Layer 4 of a small transformer language model trained on English Wikipedia (11 layers, counted from 0, width 128).
A neuron adds its activation times its output weights to the MLP's output. To switch it off is to set its activation to zero at one token and run the rest of the model.
A neuron's activation on a vector x is GELU(weights . x + bias), where the dot is the dot product.

Input weights of the MLP neurons that the questions are about. A number n stands for (n - 128) times 0.0026.
n46 (bias -0.052): 121, 144, 148, 125, 127, 151, 81, 108, 150, 109, 174, 113, 164, 85, 189, 142, 105, 101, 172, 126, 83, 75, 98, 111, 201, 122, 162, 102, 63, 161, 144, 132, 102, 92, 147, 136, 139, 111, 97, 109, 158, 114, 66, 187, 109, 158, 106, 118, 121, 82, 104, 136, 163, 158, 92, 167, 174, 129, 131, 93, 109, 130, 209, 136, 118, 77, 148, 104, 145, 148, 140, 146, 197, 141, 165, 74, 115, 128, 96, 146, 164, 119, 106, 99, 130, 125, 175, 184, 89, 167, 69, 153, 141, 99, 169, 140, 173, 115, 130, 148, 105, 118, 142, 150, 96, 128, 117, 153, 118, 135, 103, 141, 196, 69, 140, 83, 89, 88, 145, 160, 108, 115, 121, 141, 110, 141, 164, 165
n84 (bias -0.068): 176, 136, 175, 52, 126, 103, 138, 109, 60, 117, 131, 127, 158, 103, 191, 185, 154, 219, 160, 212, 200, 170, 176, 151, 156, 120, 154, 56, 86, 155, 137, 132, 160, 108, 129, 122, 60, 97, 25, 168, 170, 125, 143, 117, 73, 83, 154, 86, 169, 124, 135, 150, 154, 117, 155, 104, 135, 142, 183, 42, 126, 118, 102, 197, 82, 153, 160, 112, 138, 100, 157, 102, 93, 173, 124, 112, 161, 133, 113, 104, 167, 133, 140, 142, 128, 84, 160, 110, 147, 61, 153, 185, 106, 86, 133, 179, 141, 149, 56, 63, 168, 123, 92, 129, 96, 156, 63, 175, 122, 128, 174, 180, 114, 75, 158, 142, 83, 106, 115, 202, 124, 142, 90, 98, 152, 80, 197, 90
n115 (bias -0.055): 120, 124, 188, 125, 116, 211, 63, 216, 146, 127, 129, 174, 90, 119, 196, 157, 118, 104, 101, 221, 108, 51, 150, 141, 134, 146, 156, 84, 163, 135, 86, 113, 109, 135, 174, 148, 138, 158, 90, 116, 163, 102, 60, 129, 158, 149, 187, 93, 63, 57, 107, 127, 156, 110, 146, 122, 109, 115, 171, 98, 109, 199, 207, 176, 173, 92, 163, 108, 146, 117, 106, 49, 77, 128, 181, 114, 139, 78, 66, 155, 112, 116, 86, 90, 113, 116, 156, 122, 164, 99, 150, 77, 91, 118, 81, 165, 52, 131, 115, 198, 156, 110, 134, 131, 154, 48, 168, 143, 201, 141, 106, 20, 57, 162, 202, 125, 152, 149, 154, 185, 99, 129, 120, 149, 69, 196, 168, 118
n359 (bias -0.045): 125, 158, 115, 97, 134, 94, 124, 111, 125, 114, 159, 171, 138, 86, 120, 183, 140, 101, 152, 168, 124, 134, 107, 143, 133, 142, 116, 109, 142, 109, 128, 177, 110, 100, 141, 104, 136, 123, 135, 131, 136, 122, 52, 154, 116, 124, 140, 152, 113, 138, 140, 128, 144, 136, 119, 134, 150, 97, 144, 127, 109, 113, 110, 117, 153, 100, 155, 97, 120, 134, 129, 108, 154, 112, 115, 100, 133, 155, 123, 156, 90, 94, 148, 151, 122, 135, 109, 211, 152, 157, 91, 145, 155, 86, 112, 158, 121, 126, 129, 136, 116, 137, 108, 151, 149, 144, 130, 121, 116, 118, 153, 106, 117, 139, 96, 139, 148, 113, 146, 112, 132, 119, 135, 176, 92, 120, 153, 154
n397 (bias -0.048): 111, 147, 120, 136, 106, 150, 97, 152, 216, 99, 121, 142, 103, 155, 117, 84, 162, 136, 135, 110, 111, 148, 159, 139, 153, 91, 120, 107, 88, 127, 145, 39, 92, 85, 151, 107, 133, 132, 216, 133, 109, 99, 112, 116, 99, 158, 71, 140, 174, 139, 142, 143, 166, 83, 92, 161, 122, 124, 103, 145, 123, 85, 125, 66, 82, 99, 45, 109, 87, 185, 171, 110, 125, 95, 96, 150, 117, 93, 142, 150, 160, 158, 125, 168, 132, 143, 111, 159, 97, 99, 109, 163, 93, 102, 133, 80, 110, 130, 175, 131, 119, 100, 137, 142, 135, 124, 128, 138, 138, 167, 136, 147, 140, 122, 168, 124, 128, 134, 124, 152, 86, 141, 132, 90, 152, 132, 154, 155
n489 (bias -0.052): 118, 100, 119, 168, 164, 209, 87, 114, 203, 35, 124, 123, 90, 49, 130, 68, 146, 156, 126, 138, 176, 90, 109, 145, 154, 118, 113, 75, 165, 103, 98, 107, 170, 88, 105, 102, 137, 129, 133, 67, 195, 117, 85, 105, 145, 72, 146, 125, 166, 81, 102, 182, 108, 162, 133, 110, 139, 190, 155, 111, 95, 128, 207, 115, 127, 194, 96, 139, 52, 129, 103, 97, 189, 136, 105, 150, 147, 139, 58, 100, 182, 128, 159, 136, 149, 136, 215, 137, 113, 106, 115, 121, 120, 173, 147, 158, 117, 108, 101, 147, 87, 57, 138, 90, 124, 94, 145, 134, 171, 194, 161, 185, 151, 249, 115, 160, 138, 112, 134, 97, 133, 152, 43, 119, 111, 205, 127, 47

Output weights of the MLP neurons that the questions are about. A number n stands for (n - 128) times 0.0029.
n46: 144, 129, 120, 137, 121, 146, 164, 116, 131, 147, 133, 113, 126, 90, 105, 94, 131, 98, 141, 129, 169, 156, 119, 136, 126, 166, 114, 121, 150, 118, 121, 130, 160, 125, 114, 117, 133, 119, 156, 128, 105, 148, 128, 107, 158, 128, 166, 127, 111, 171, 120, 152, 93, 120, 143, 103, 124, 91, 162, 144, 147, 98, 81, 133, 123, 114, 117, 140, 137, 90, 105, 99, 136, 123, 133, 116, 150, 139, 150, 128, 133, 145, 153, 138, 120, 104, 122, 91, 161, 152, 139, 134, 115, 137, 141, 174, 104, 95, 157, 80, 149, 137, 106, 109, 125, 116, 103, 104, 118, 127, 134, 146, 114, 186, 130, 134, 165, 164, 110, 88, 121, 105, 148, 116, 104, 175, 99, 135
n84: 171, 120, 133, 142, 146, 144, 116, 127, 160, 135, 105, 90, 117, 152, 81, 113, 103, 105, 130, 100, 120, 95, 119, 121, 111, 102, 73, 136, 141, 136, 117, 113, 112, 161, 105, 117, 134, 103, 216, 119, 118, 179, 106, 203, 153, 124, 116, 106, 137, 124, 136, 148, 87, 182, 115, 174, 130, 124, 94, 145, 125, 100, 123, 83, 170, 153, 45, 138, 113, 131, 144, 134, 100, 68, 113, 168, 107, 157, 158, 199, 89, 122, 92, 136, 133, 131, 109, 145, 136, 178, 84, 134, 168, 113, 157, 82, 129, 101, 217, 173, 112, 147, 149, 91, 114, 143, 177, 127, 159, 114, 100, 109, 139, 141, 124, 88, 160, 108, 133, 84, 149, 166, 138, 134, 109, 183, 120, 135
n115: 153, 154, 130, 112, 132, 113, 108, 130, 126, 153, 163, 112, 166, 105, 120, 179, 134, 125, 131, 116, 132, 102, 143, 139, 115, 113, 104, 152, 146, 103, 148, 178, 156, 124, 87, 140, 123, 122, 153, 162, 111, 112, 114, 160, 147, 95, 125, 98, 172, 113, 120, 123, 140, 135, 98, 128, 115, 143, 99, 130, 113, 107, 108, 106, 91, 160, 119, 136, 159, 156, 118, 116, 158, 125, 127, 158, 109, 147, 122, 99, 153, 131, 151, 126, 147, 103, 113, 137, 126, 154, 85, 66, 120, 109, 113, 144, 134, 117, 83, 143, 131, 114, 111, 155, 158, 127, 145, 140, 113, 101, 148, 103, 126, 75, 186, 159, 126, 125, 115, 157, 92, 127, 138, 116, 139, 105, 151, 117
n359: 131, 130, 152, 154, 117, 132, 143, 146, 123, 144, 122, 126, 153, 148, 137, 130, 122, 133, 7, 137, 123, 131, 123, 133, 137, 135, 133, 139, 114, 144, 123, 122, 130, 138, 130, 125, 121, 136, 123, 126, 124, 120, 164, 125, 120, 114, 134, 127, 138, 127, 134, 122, 117, 125, 123, 120, 137, 146, 130, 121, 135, 142, 148, 148, 136, 134, 117, 141, 136, 113, 117, 131, 136, 126, 146, 144, 129, 138, 107, 132, 136, 130, 110, 128, 123, 90, 140, 89, 116, 126, 145, 124, 128, 146, 153, 107, 125, 105, 119, 127, 130, 134, 151, 118, 119, 125, 127, 161, 123, 136, 139, 136, 136, 133, 128, 131, 107, 130, 118, 132, 138, 124, 121, 94, 141, 141, 114, 107
n397: 100, 107, 114, 151, 97, 144, 99, 142, 144, 170, 85, 150, 107, 144, 127, 116, 124, 120, 117, 138, 113, 126, 122, 144, 115, 137, 153, 141, 137, 164, 109, 116, 133, 94, 141, 153, 141, 124, 142, 139, 91, 92, 117, 101, 154, 91, 103, 127, 153, 105, 149, 122, 116, 138, 108, 146, 158, 132, 157, 97, 136, 78, 130, 51, 141, 129, 131, 128, 164, 120, 132, 126, 128, 147, 143, 120, 144, 136, 149, 167, 147, 147, 116, 118, 144, 118, 138, 137, 109, 115, 144, 131, 160, 155, 114, 108, 157, 72, 91, 132, 155, 111, 132, 86, 100, 138, 159, 160, 138, 157, 117, 117, 145, 96, 131, 129, 133, 152, 116, 151, 132, 119, 129, 158, 132, 105, 133, 125
n489: 111, 143, 114, 141, 133, 127, 121, 116, 98, 151, 163, 121, 129, 121, 121, 112, 134, 104, 113, 64, 124, 118, 127, 130, 150, 153, 129, 132, 145, 111, 114, 114, 97, 151, 160, 127, 148, 149, 135, 126, 141, 159, 139, 123, 127, 131, 166, 141, 159, 136, 153, 130, 120, 142, 137, 128, 125, 140, 123, 122, 149, 88, 84, 131, 136, 92, 126, 135, 106, 135, 109, 126, 93, 133, 156, 127, 155, 143, 152, 163, 107, 192, 61, 135, 150, 156, 140, 159, 149, 161, 93, 105, 155, 138, 138, 115, 78, 115, 193, 84, 117, 123, 149, 135, 99, 111, 100, 58, 135, 163, 93, 120, 136, 121, 152, 104, 97, 81, 105, 111, 141, 153, 164, 111, 112, 149, 165, 88

Each question names a token from some text and the token that comes next. It shows the vector x that enters the MLP there. A number n stands for (n - 128) times 0.033.

Then comes g, the gradient of the next token's log-probability with respect to the MLP's output, scaled to length 1. A neuron's effect is roughly proportional to its activation times (output weights . g). A number n stands for (n - 128) times 0.0033.

" |", then " FW"
x: 149, 140, 112, 115, 116, 93, 152, 96, 130, 110, 143, 125, 135, 90, 133, 154, 133, 112, 158, 122, 138, 122, 103, 128, 112, 147, 143, 137, 167, 71, 133, 112, 99, 116, 144, 134, 127, 156, 138, 119, 141, 141, 123, 122, 101, 132, 108, 145, 117, 147, 114, 87, 110, 79, 113, 111, 111, 143, 127, 135, 129, 138, 121, 140, 126, 141, 129, 125, 110, 146, 131, 138, 138, 128, 157, 93, 134, 119, 155, 112, 127, 148, 158, 157, 152, 187, 102, 146, 144, 130, 142, 162, 124, 80, 99, 155, 158, 133, 144, 120, 129, 140, 112, 157, 121, 125, 127, 35, 102, 77, 103, 109, 119, 137, 121, 117, 124, 109, 153, 142, 137, 127, 146, 136, 118, 138, 125, 133
g: 143, 107, 146, 155, 123, 121, 158, 128, 98, 114, 88, 152, 120, 122, 88, 168, 144, 111, 118, 105, 170, 127, 137, 77, 143, 159, 146, 170, 138, 144, 112, 124, 81, 95, 148, 145, 55, 118, 151, 101, 155, 91, 134, 118, 152, 133, 124, 139, 115, 108, 118, 134, 143, 133, 157, 159, 123, 131, 79, 108, 133, 150, 154, 113, 155, 134, 90, 83, 132, 98, 106, 192, 112, 124, 105, 137, 68, 162, 109, 111, 152, 152, 88, 147, 168, 104, 133, 124, 178, 116, 123, 113, 153, 81, 73, 153, 174, 120, 164, 138, 158, 142, 165, 142, 119, 130, 136, 167, 118, 93, 111, 161, 179, 138, 97, 147, 112, 128, 138, 149, 150, 126, 101, 124, 113, 144, 61, 113
Which neuron, switched off, raises the next token's probability most? n84

" of", then " m"
x: 134, 140, 111, 114, 135, 106, 110, 116, 128, 99, 171, 126, 106, 89, 122, 159, 150, 143, 158, 119, 152, 169, 131, 149, 120, 183, 115, 107, 128, 75, 117, 119, 120, 106, 139, 108, 153, 136, 106, 109, 118, 152, 104, 108, 140, 108, 111, 138, 108, 146, 103, 68, 105, 134, 95, 72, 121, 118, 136, 110, 126, 128, 137, 106, 108, 136, 153, 127, 121, 132, 122, 137, 150, 111, 150, 90, 116, 130, 167, 98, 99, 112, 150, 112, 134, 238, 126, 148, 115, 155, 127, 130, 115, 146, 122, 111, 160, 109, 98, 186, 146, 99, 119, 154, 118, 151, 124, 86, 126, 121, 120, 112, 160, 168, 113, 93, 111, 120, 178, 107, 152, 123, 120, 143, 126, 124, 117, 144
g: 133, 142, 140, 126, 120, 147, 174, 214, 93, 106, 100, 101, 92, 147, 165, 102, 160, 124, 138, 207, 136, 133, 136, 133, 102, 103, 152, 129, 102, 150, 123, 88, 105, 132, 126, 143, 132, 137, 106, 157, 127, 94, 122, 154, 113, 108, 107, 73, 127, 126, 151, 151, 138, 92, 136, 143, 150, 111, 108, 100, 184, 149, 145, 120, 123, 122, 145, 135, 156, 105, 128, 88, 107, 109, 100, 111, 117, 111, 73, 137, 146, 79, 164, 117, 97, 155, 159, 173, 111, 122, 135, 135, 99, 100, 147, 166, 143, 102, 142, 107, 138, 131, 145, 163, 105, 134, 149, 132, 171, 131, 140, 138, 127, 127, 123, 92, 79, 189, 136, 152, 82, 83, 80, 161, 160, 119, 102, 142
Which neuron, switched off, raises the next token's probability most? n489

"in", then "-"
x: 152, 154, 77, 108, 122, 107, 136, 122, 130, 117, 163, 135, 117, 98, 98, 130, 121, 134, 160, 104, 108, 173, 137, 136, 108, 138, 118, 138, 173, 94, 151, 148, 118, 106, 119, 137, 128, 157, 115, 125, 104, 142, 129, 123, 102, 144, 131, 113, 150, 163, 118, 158, 126, 161, 102, 89, 117, 92, 173, 110, 102, 98, 113, 118, 102, 110, 161, 120, 138, 117, 126, 159, 126, 188, 121, 85, 113, 123, 170, 117, 119, 122, 160, 136, 113, 172, 91, 130, 115, 132, 137, 134, 127, 80, 100, 163, 158, 193, 76, 118, 115, 99, 104, 164, 97, 150, 103, 102, 127, 108, 99, 135, 141, 97, 115, 99, 118, 125, 137, 147, 122, 95, 151, 142, 125, 108, 117, 142
g: 143, 128, 146, 136, 140, 90, 116, 170, 115, 83, 156, 112, 83, 122, 138, 137, 184, 133, 147, 150, 143, 129, 113, 154, 190, 110, 149, 72, 104, 125, 80, 180, 120, 188, 88, 143, 78, 167, 161, 120, 150, 94, 123, 92, 148, 125, 113, 115, 151, 127, 168, 134, 101, 131, 150, 104, 146, 136, 107, 110, 150, 111, 146, 114, 118, 128, 91, 74, 111, 168, 136, 137, 128, 136, 88, 167, 99, 85, 156, 131, 132, 163, 141, 123, 57, 125, 130, 106, 131, 154, 118, 150, 110, 144, 135, 134, 141, 103, 165, 130, 162, 181, 109, 141, 164, 138, 172, 172, 89, 108, 98, 123, 130, 120, 88, 120, 112, 131, 85, 108, 110, 141, 155, 111, 130, 132, 116, 105
Which neuron, switched off, lowers the next token's probability most? n84

" the", then " cr"
x: 121, 167, 68, 132, 135, 119, 132, 137, 102, 127, 138, 137, 131, 87, 98, 153, 122, 146, 159, 131, 120, 145, 145, 100, 104, 146, 133, 139, 123, 59, 101, 83, 80, 112, 136, 117, 149, 154, 123, 115, 111, 148, 110, 130, 88, 116, 81, 131, 109, 144, 116, 110, 144, 125, 140, 128, 122, 136, 154, 125, 109, 122, 123, 131, 122, 114, 128, 138, 83, 129, 114, 140, 156, 142, 112, 90, 134, 117, 129, 109, 140, 139, 129, 144, 131, 250, 140, 152, 125, 152, 146, 133, 129, 129, 94, 130, 139, 115, 123, 131, 99, 127, 115, 145, 100, 147, 133, 93, 134, 105, 125, 115, 163, 111, 126, 71, 110, 127, 145, 149, 134, 115, 149, 148, 114, 136, 136, 148
g: 118, 123, 111, 113, 137, 152, 131, 181, 146, 156, 105, 117, 111, 137, 157, 150, 161, 142, 154, 134, 153, 94, 92, 132, 88, 135, 137, 118, 87, 151, 100, 106, 162, 119, 112, 155, 150, 156, 79, 135, 162, 106, 143, 151, 134, 127, 113, 67, 136, 78, 108, 139, 113, 125, 161, 135, 108, 142, 124, 153, 163, 148, 147, 147, 143, 163, 65, 138, 116, 153, 130, 133, 123, 127, 111, 110, 83, 109, 70, 172, 116, 88, 163, 101, 101, 131, 101, 142, 173, 124, 91, 129, 105, 134, 150, 95, 176, 124, 110, 143, 135, 126, 127, 202, 109, 103, 158, 123, 115, 117, 181, 136, 153, 129, 99, 165, 109, 111, 113, 170, 107, 153, 90, 154, 71, 144, 79, 130
Which neuron, switched off, lowers the next token's probability most? n489

"80", then ")"
x: 106, 149, 113, 106, 141, 109, 127, 134, 70, 121, 141, 143, 111, 104, 103, 130, 136, 119, 160, 110, 122, 179, 107, 132, 104, 143, 109, 127, 144, 102, 121, 136, 108, 127, 140, 140, 117, 173, 128, 147, 102, 145, 113, 147, 89, 95, 120, 146, 119, 169, 128, 121, 162, 95, 116, 70, 137, 109, 154, 135, 147, 95, 104, 131, 148, 131, 137, 116, 99, 143, 135, 110, 102, 179, 126, 102, 118, 159, 139, 110, 126, 101, 140, 139, 122, 176, 84, 171, 69, 104, 111, 148, 116, 151, 89, 147, 142, 194, 117, 120, 126, 143, 109, 161, 135, 142, 89, 105, 135, 108, 127, 138, 121, 124, 133, 67, 94, 96, 138, 151, 159, 145, 122, 128, 135, 95, 130, 147
g: 124, 127, 185, 120, 77, 144, 133, 144, 138, 154, 134, 128, 131, 98, 136, 113, 101, 106, 152, 130, 94, 161, 116, 98, 157, 102, 119, 138, 102, 101, 109, 124, 104, 132, 168, 138, 143, 128, 122, 101, 120, 125, 107, 136, 160, 174, 134, 103, 139, 95, 132, 151, 134, 87, 111, 142, 90, 133, 184, 145, 98, 103, 85, 98, 124, 179, 151, 173, 82, 190, 173, 127, 145, 91, 158, 82, 79, 170, 122, 131, 137, 108, 108, 150, 129, 166, 94, 120, 147, 96, 104, 100, 94, 121, 124, 106, 167, 161, 102, 121, 137, 150, 144, 135, 118, 119, 130, 135, 114, 93, 132, 98, 80, 145, 150, 114, 87, 151, 187, 186, 154, 144, 138, 173, 155, 135, 105, 122
Which neuron, switched off, raises the next token's probability most? n359

"is", then "ode"
x: 151, 87, 113, 117, 123, 123, 104, 120, 127, 95, 141, 136, 106, 95, 116, 129, 121, 145, 161, 114, 126, 133, 112, 143, 118, 159, 113, 123, 142, 93, 148, 170, 120, 112, 98, 160, 135, 176, 108, 110, 142, 107, 127, 96, 121, 133, 110, 145, 141, 166, 81, 101, 134, 172, 99, 108, 121, 110, 159, 118, 83, 124, 105, 145, 135, 105, 164, 110, 129, 116, 108, 150, 139, 136, 142, 85, 133, 171, 149, 124, 127, 108, 123, 139, 136, 174, 102, 147, 96, 108, 151, 122, 141, 122, 94, 148, 114, 190, 101, 115, 101, 103, 114, 164, 121, 144, 139, 98, 120, 138, 136, 133, 129, 132, 107, 98, 127, 123, 158, 166, 100, 111, 151, 133, 97, 95, 134, 142
g: 156, 85, 152, 141, 113, 157, 100, 162, 104, 132, 143, 129, 139, 89, 125, 115, 152, 147, 160, 133, 132, 125, 102, 125, 114, 106, 94, 94, 70, 160, 78, 154, 119, 72, 150, 100, 118, 118, 130, 148, 118, 122, 147, 120, 107, 140, 149, 125, 114, 112, 176, 104, 126, 179, 159, 149, 79, 98, 137, 81, 155, 196, 166, 115, 142, 137, 110, 124, 132, 114, 162, 143, 136, 97, 127, 71, 142, 136, 142, 145, 147, 166, 140, 105, 157, 87, 134, 148, 114, 119, 148, 138, 144, 77, 165, 102, 132, 94, 182, 77, 103, 129, 139, 62, 129, 111, 129, 146, 152, 177, 145, 98, 136, 72, 135, 126, 145, 102, 160, 157, 105, 141, 125, 137, 142, 157, 118, 148
Which neuron, switched off, raises the next token's probability most? n397

" D", then "aily"
x: 133, 139, 110, 116, 126, 115, 110, 105, 115, 146, 122, 135, 137, 113, 98, 141, 91, 114, 157, 127, 113, 147, 104, 89, 104, 147, 103, 151, 155, 76, 124, 96, 90, 104, 128, 107, 134, 160, 130, 123, 125, 135, 124, 146, 108, 172, 117, 144, 89, 131, 97, 121, 136, 150, 128, 112, 145, 60, 152, 122, 114, 140, 117, 120, 110, 112, 144, 128, 160, 125, 135, 170, 127, 118, 163, 66, 112, 137, 146, 140, 89, 139, 122, 139, 131, 184, 91, 142, 67, 173, 143, 158, 137, 116, 74, 157, 127, 164, 136, 169, 114, 96, 110, 152, 117, 143, 155, 109, 84, 110, 101, 138, 151, 128, 77, 111, 143, 118, 149, 150, 131, 117, 214, 137, 141, 113, 125, 144
g: 166, 137, 163, 98, 163, 78, 140, 75, 97, 107, 148, 112, 108, 120, 79, 152, 118, 141, 135, 146, 111, 143, 99, 135, 142, 137, 132, 155, 148, 126, 87, 164, 121, 114, 138, 123, 126, 133, 106, 102, 119, 92, 174, 60, 136, 169, 134, 133, 185, 95, 98, 134, 136, 108, 134, 68, 145, 156, 135, 149, 95, 158, 147, 165, 197, 90, 153, 140, 153, 138, 170, 192, 122, 134, 148, 93, 123, 135, 111, 116, 156, 112, 150, 141, 109, 124, 110, 135, 131, 83, 105, 136, 131, 140, 120, 117, 128, 117, 165, 115, 128, 116, 123, 99, 150, 129, 181, 109, 135, 117, 118, 147, 169, 104, 119, 92, 88, 149, 132, 169, 110, 177, 98, 82, 118, 141, 107, 90
Which neuron, switched off, lowers the next token's probability most? n359

" house", then "keep"
x: 130, 150, 93, 103, 143, 109, 162, 125, 119, 133, 133, 119, 111, 125, 90, 144, 102, 106, 158, 135, 120, 188, 93, 118, 102, 146, 115, 157, 197, 70, 117, 96, 110, 112, 126, 153, 155, 140, 114, 96, 112, 160, 111, 90, 102, 122, 148, 161, 125, 145, 108, 92, 133, 103, 119, 107, 105, 124, 145, 136, 89, 162, 135, 158, 137, 135, 110, 122, 139, 175, 132, 84, 137, 157, 135, 102, 136, 113, 147, 112, 108, 108, 116, 130, 127, 195, 110, 142, 89, 157, 168, 132, 124, 155, 85, 165, 85, 165, 81, 178, 149, 111, 100, 141, 162, 123, 124, 103, 130, 105, 112, 90, 106, 167, 112, 113, 106, 140, 153, 139, 142, 142, 106, 133, 90, 135, 126, 148
g: 95, 84, 95, 61, 156, 101, 149, 121, 94, 167, 180, 116, 149, 142, 139, 130, 154, 132, 110, 113, 112, 61, 116, 136, 113, 115, 139, 129, 180, 115, 160, 112, 163, 135, 132, 120, 116, 93, 153, 127, 185, 92, 141, 121, 131, 141, 116, 98, 143, 175, 116, 116, 95, 130, 94, 139, 127, 153, 109, 109, 90, 120, 145, 134, 145, 120, 118, 102, 131, 165, 161, 172, 145, 127, 109, 118, 101, 162, 128, 131, 134, 87, 151, 114, 111, 100, 144, 116, 149, 194, 177, 101, 124, 140, 143, 139, 99, 121, 120, 123, 112, 88, 177, 145, 150, 177, 184, 148, 120, 141, 75, 124, 144, 120, 68, 142, 175, 92, 98, 122, 124, 119, 149, 122, 91, 143, 126, 144
Which neuron, switched off, lowers the next token's probability most? n115

" broadcast", then " on"
x: 107, 146, 95, 104, 137, 102, 106, 121, 149, 123, 186, 132, 104, 93, 73, 142, 140, 147, 158, 115, 146, 183, 121, 130, 98, 140, 87, 92, 186, 96, 136, 129, 104, 81, 113, 122, 165, 120, 131, 143, 124, 146, 130, 120, 92, 126, 151, 132, 106, 158, 106, 89, 143, 96, 104, 81, 141, 126, 154, 151, 78, 116, 119, 152, 166, 133, 73, 95, 85, 141, 128, 163, 140, 135, 172, 101, 133, 147, 166, 69, 103, 133, 107, 127, 113, 210, 100, 148, 141, 152, 155, 114, 144, 126, 74, 151, 124, 150, 99, 134, 127, 129, 132, 136, 136, 144, 122, 129, 123, 120, 111, 118, 125, 170, 153, 123, 101, 135, 142, 93, 156, 160, 89, 132, 121, 147, 91, 123
g: 130, 118, 131, 127, 98, 138, 66, 130, 103, 142, 141, 130, 149, 53, 132, 117, 129, 148, 140, 104, 150, 104, 144, 103, 63, 124, 155, 161, 126, 149, 111, 151, 80, 108, 117, 140, 148, 107, 126, 115, 123, 110, 134, 131, 134, 151, 153, 114, 169, 109, 131, 152, 120, 160, 100, 130, 108, 119, 150, 124, 140, 110, 171, 127, 96, 145, 102, 173, 83, 131, 173, 127, 124, 127, 140, 144, 169, 84, 196, 177, 120, 113, 97, 134, 122, 115, 112, 136, 148, 149, 154, 147, 153, 163, 138, 152, 116, 109, 151, 96, 109, 95, 120, 109, 85, 108, 80, 100, 85, 152, 123, 101, 101, 125, 121, 164, 128, 124, 131, 135, 164, 179, 147, 160, 139, 199, 150, 59
Which neuron, switched off, lowers the next token's probability most? n489

"ha", then " |"
x: 130, 163, 100, 101, 134, 125, 126, 129, 135, 146, 136, 122, 111, 130, 95, 132, 142, 133, 157, 127, 125, 193, 121, 165, 78, 142, 112, 153, 184, 71, 167, 107, 65, 124, 167, 122, 118, 172, 120, 145, 84, 128, 119, 84, 106, 128, 134, 156, 138, 148, 123, 109, 135, 116, 90, 117, 117, 98, 175, 143, 98, 87, 83, 125, 122, 137, 149, 110, 120, 139, 171, 108, 130, 129, 161, 87, 146, 132, 153, 125, 69, 93, 160, 164, 104, 156, 115, 152, 87, 100, 164, 137, 132, 116, 96, 151, 111, 197, 87, 111, 110, 108, 97, 142, 116, 114, 110, 112, 87, 142, 127, 125, 142, 153, 97, 119, 120, 123, 135, 142, 125, 119, 148, 135, 118, 116, 124, 148
g: 105, 150, 136, 83, 102, 138, 83, 153, 124, 163, 126, 119, 123, 119, 178, 129, 118, 129, 164, 160, 77, 80, 117, 124, 152, 117, 172, 148, 138, 137, 176, 83, 138, 75, 135, 107, 131, 168, 100, 161, 109, 143, 89, 130, 166, 83, 130, 136, 171, 105, 120, 142, 139, 137, 122, 160, 187, 147, 168, 131, 103, 80, 117, 103, 109, 134, 109, 104, 165, 123, 120, 125, 158, 127, 137, 144, 96, 127, 114, 123, 138, 124, 143, 87, 89, 113, 159, 145, 138, 110, 154, 131, 159, 172, 151, 87, 134, 120, 55, 134, 132, 128, 100, 129, 104, 159, 133, 157, 118, 145, 169, 114, 159, 90, 118, 93, 150, 129, 121, 173, 77, 96, 154, 149, 120, 144, 81, 131
Which neuron, switched off, lowers the next token's probability most? n397

"ake", then " ("
x: 135, 151, 70, 110, 135, 116, 118, 134, 164, 110, 148, 153, 118, 118, 103, 137, 151, 117, 157, 102, 101, 172, 109, 140, 111, 159, 111, 124, 196, 54, 150, 93, 130, 104, 124, 164, 109, 168, 131, 109, 90, 145, 104, 113, 91, 111, 142, 163, 147, 155, 115, 118, 179, 127, 91, 91, 142, 117, 168, 139, 93, 91, 101, 116, 111, 113, 153, 116, 119, 159, 147, 88, 116, 146, 146, 113, 137, 135, 158, 150, 100, 76, 118, 125, 139, 164, 102, 152, 96, 103, 170, 122, 137, 150, 98, 151, 138, 182, 63, 135, 112, 128, 117, 152, 102, 132, 120, 109, 92, 176, 134, 104, 140, 126, 120, 103, 121, 110, 142, 142, 145, 114, 146, 127, 89, 102, 130, 148
g: 204, 160, 127, 165, 127, 100, 137, 99, 139, 146, 112, 104, 142, 154, 148, 129, 129, 70, 136, 172, 112, 163, 129, 138, 178, 127, 126, 126, 127, 142, 128, 149, 127, 113, 128, 126, 98, 118, 84, 144, 112, 107, 139, 95, 143, 134, 132, 138, 108, 65, 124, 72, 125, 79, 156, 154, 157, 154, 152, 57, 109, 100, 150, 141, 135, 187, 154, 126, 103, 130, 147, 111, 132, 146, 122, 110, 135, 126, 175, 108, 141, 150, 119, 147, 151, 132, 90, 79, 99, 50, 120, 152, 116, 110, 124, 147, 120, 128, 99, 104, 149, 165, 113, 114, 152, 206, 114, 125, 100, 111, 140, 93, 160, 128, 142, 99, 176, 121, 125, 112, 98, 151, 131, 109, 144, 152, 120, 129
Which neuron, switched off, lowers the next token's probability most? n359

" the", then " 2012"
x: 119, 154, 83, 136, 141, 141, 131, 141, 98, 110, 143, 128, 127, 82, 92, 157, 149, 149, 159, 123, 127, 148, 129, 119, 88, 165, 132, 137, 88, 68, 101, 98, 97, 106, 146, 120, 164, 132, 100, 115, 106, 132, 96, 131, 98, 146, 110, 140, 113, 127, 128, 99, 147, 131, 136, 122, 118, 119, 164, 128, 85, 119, 118, 123, 116, 109, 144, 134, 97, 141, 127, 119, 154, 158, 143, 86, 127, 123, 149, 92, 125, 140, 120, 126, 131, 245, 123, 146, 131, 166, 165, 122, 101, 139, 99, 136, 144, 89, 138, 152, 123, 120, 108, 133, 97, 149, 148, 99, 119, 109, 112, 114, 155, 116, 134, 82, 95, 147, 129, 134, 130, 116, 156, 143, 110, 140, 138, 153
g: 114, 131, 123, 117, 132, 137, 157, 104, 124, 68, 145, 135, 137, 115, 181, 144, 142, 139, 139, 119, 176, 113, 112, 139, 137, 151, 147, 151, 129, 147, 146, 141, 166, 138, 120, 110, 158, 129, 137, 168, 185, 94, 174, 168, 152, 148, 139, 117, 129, 138, 95, 163, 107, 149, 140, 108, 81, 141, 112, 150, 140, 104, 136, 61, 111, 120, 139, 93, 115, 96, 146, 94, 135, 104, 121, 106, 102, 132, 131, 83, 134, 84, 109, 130, 167, 115, 139, 95, 105, 136, 160, 128, 201, 113, 114, 83, 159, 94, 120, 72, 112, 139, 147, 90, 132, 118, 133, 123, 101, 132, 176, 134, 136, 179, 67, 110, 175, 123, 69, 118, 105, 124, 124, 151, 116, 162, 91, 159
Which neuron, switched off, lowers the next token's probability most? n46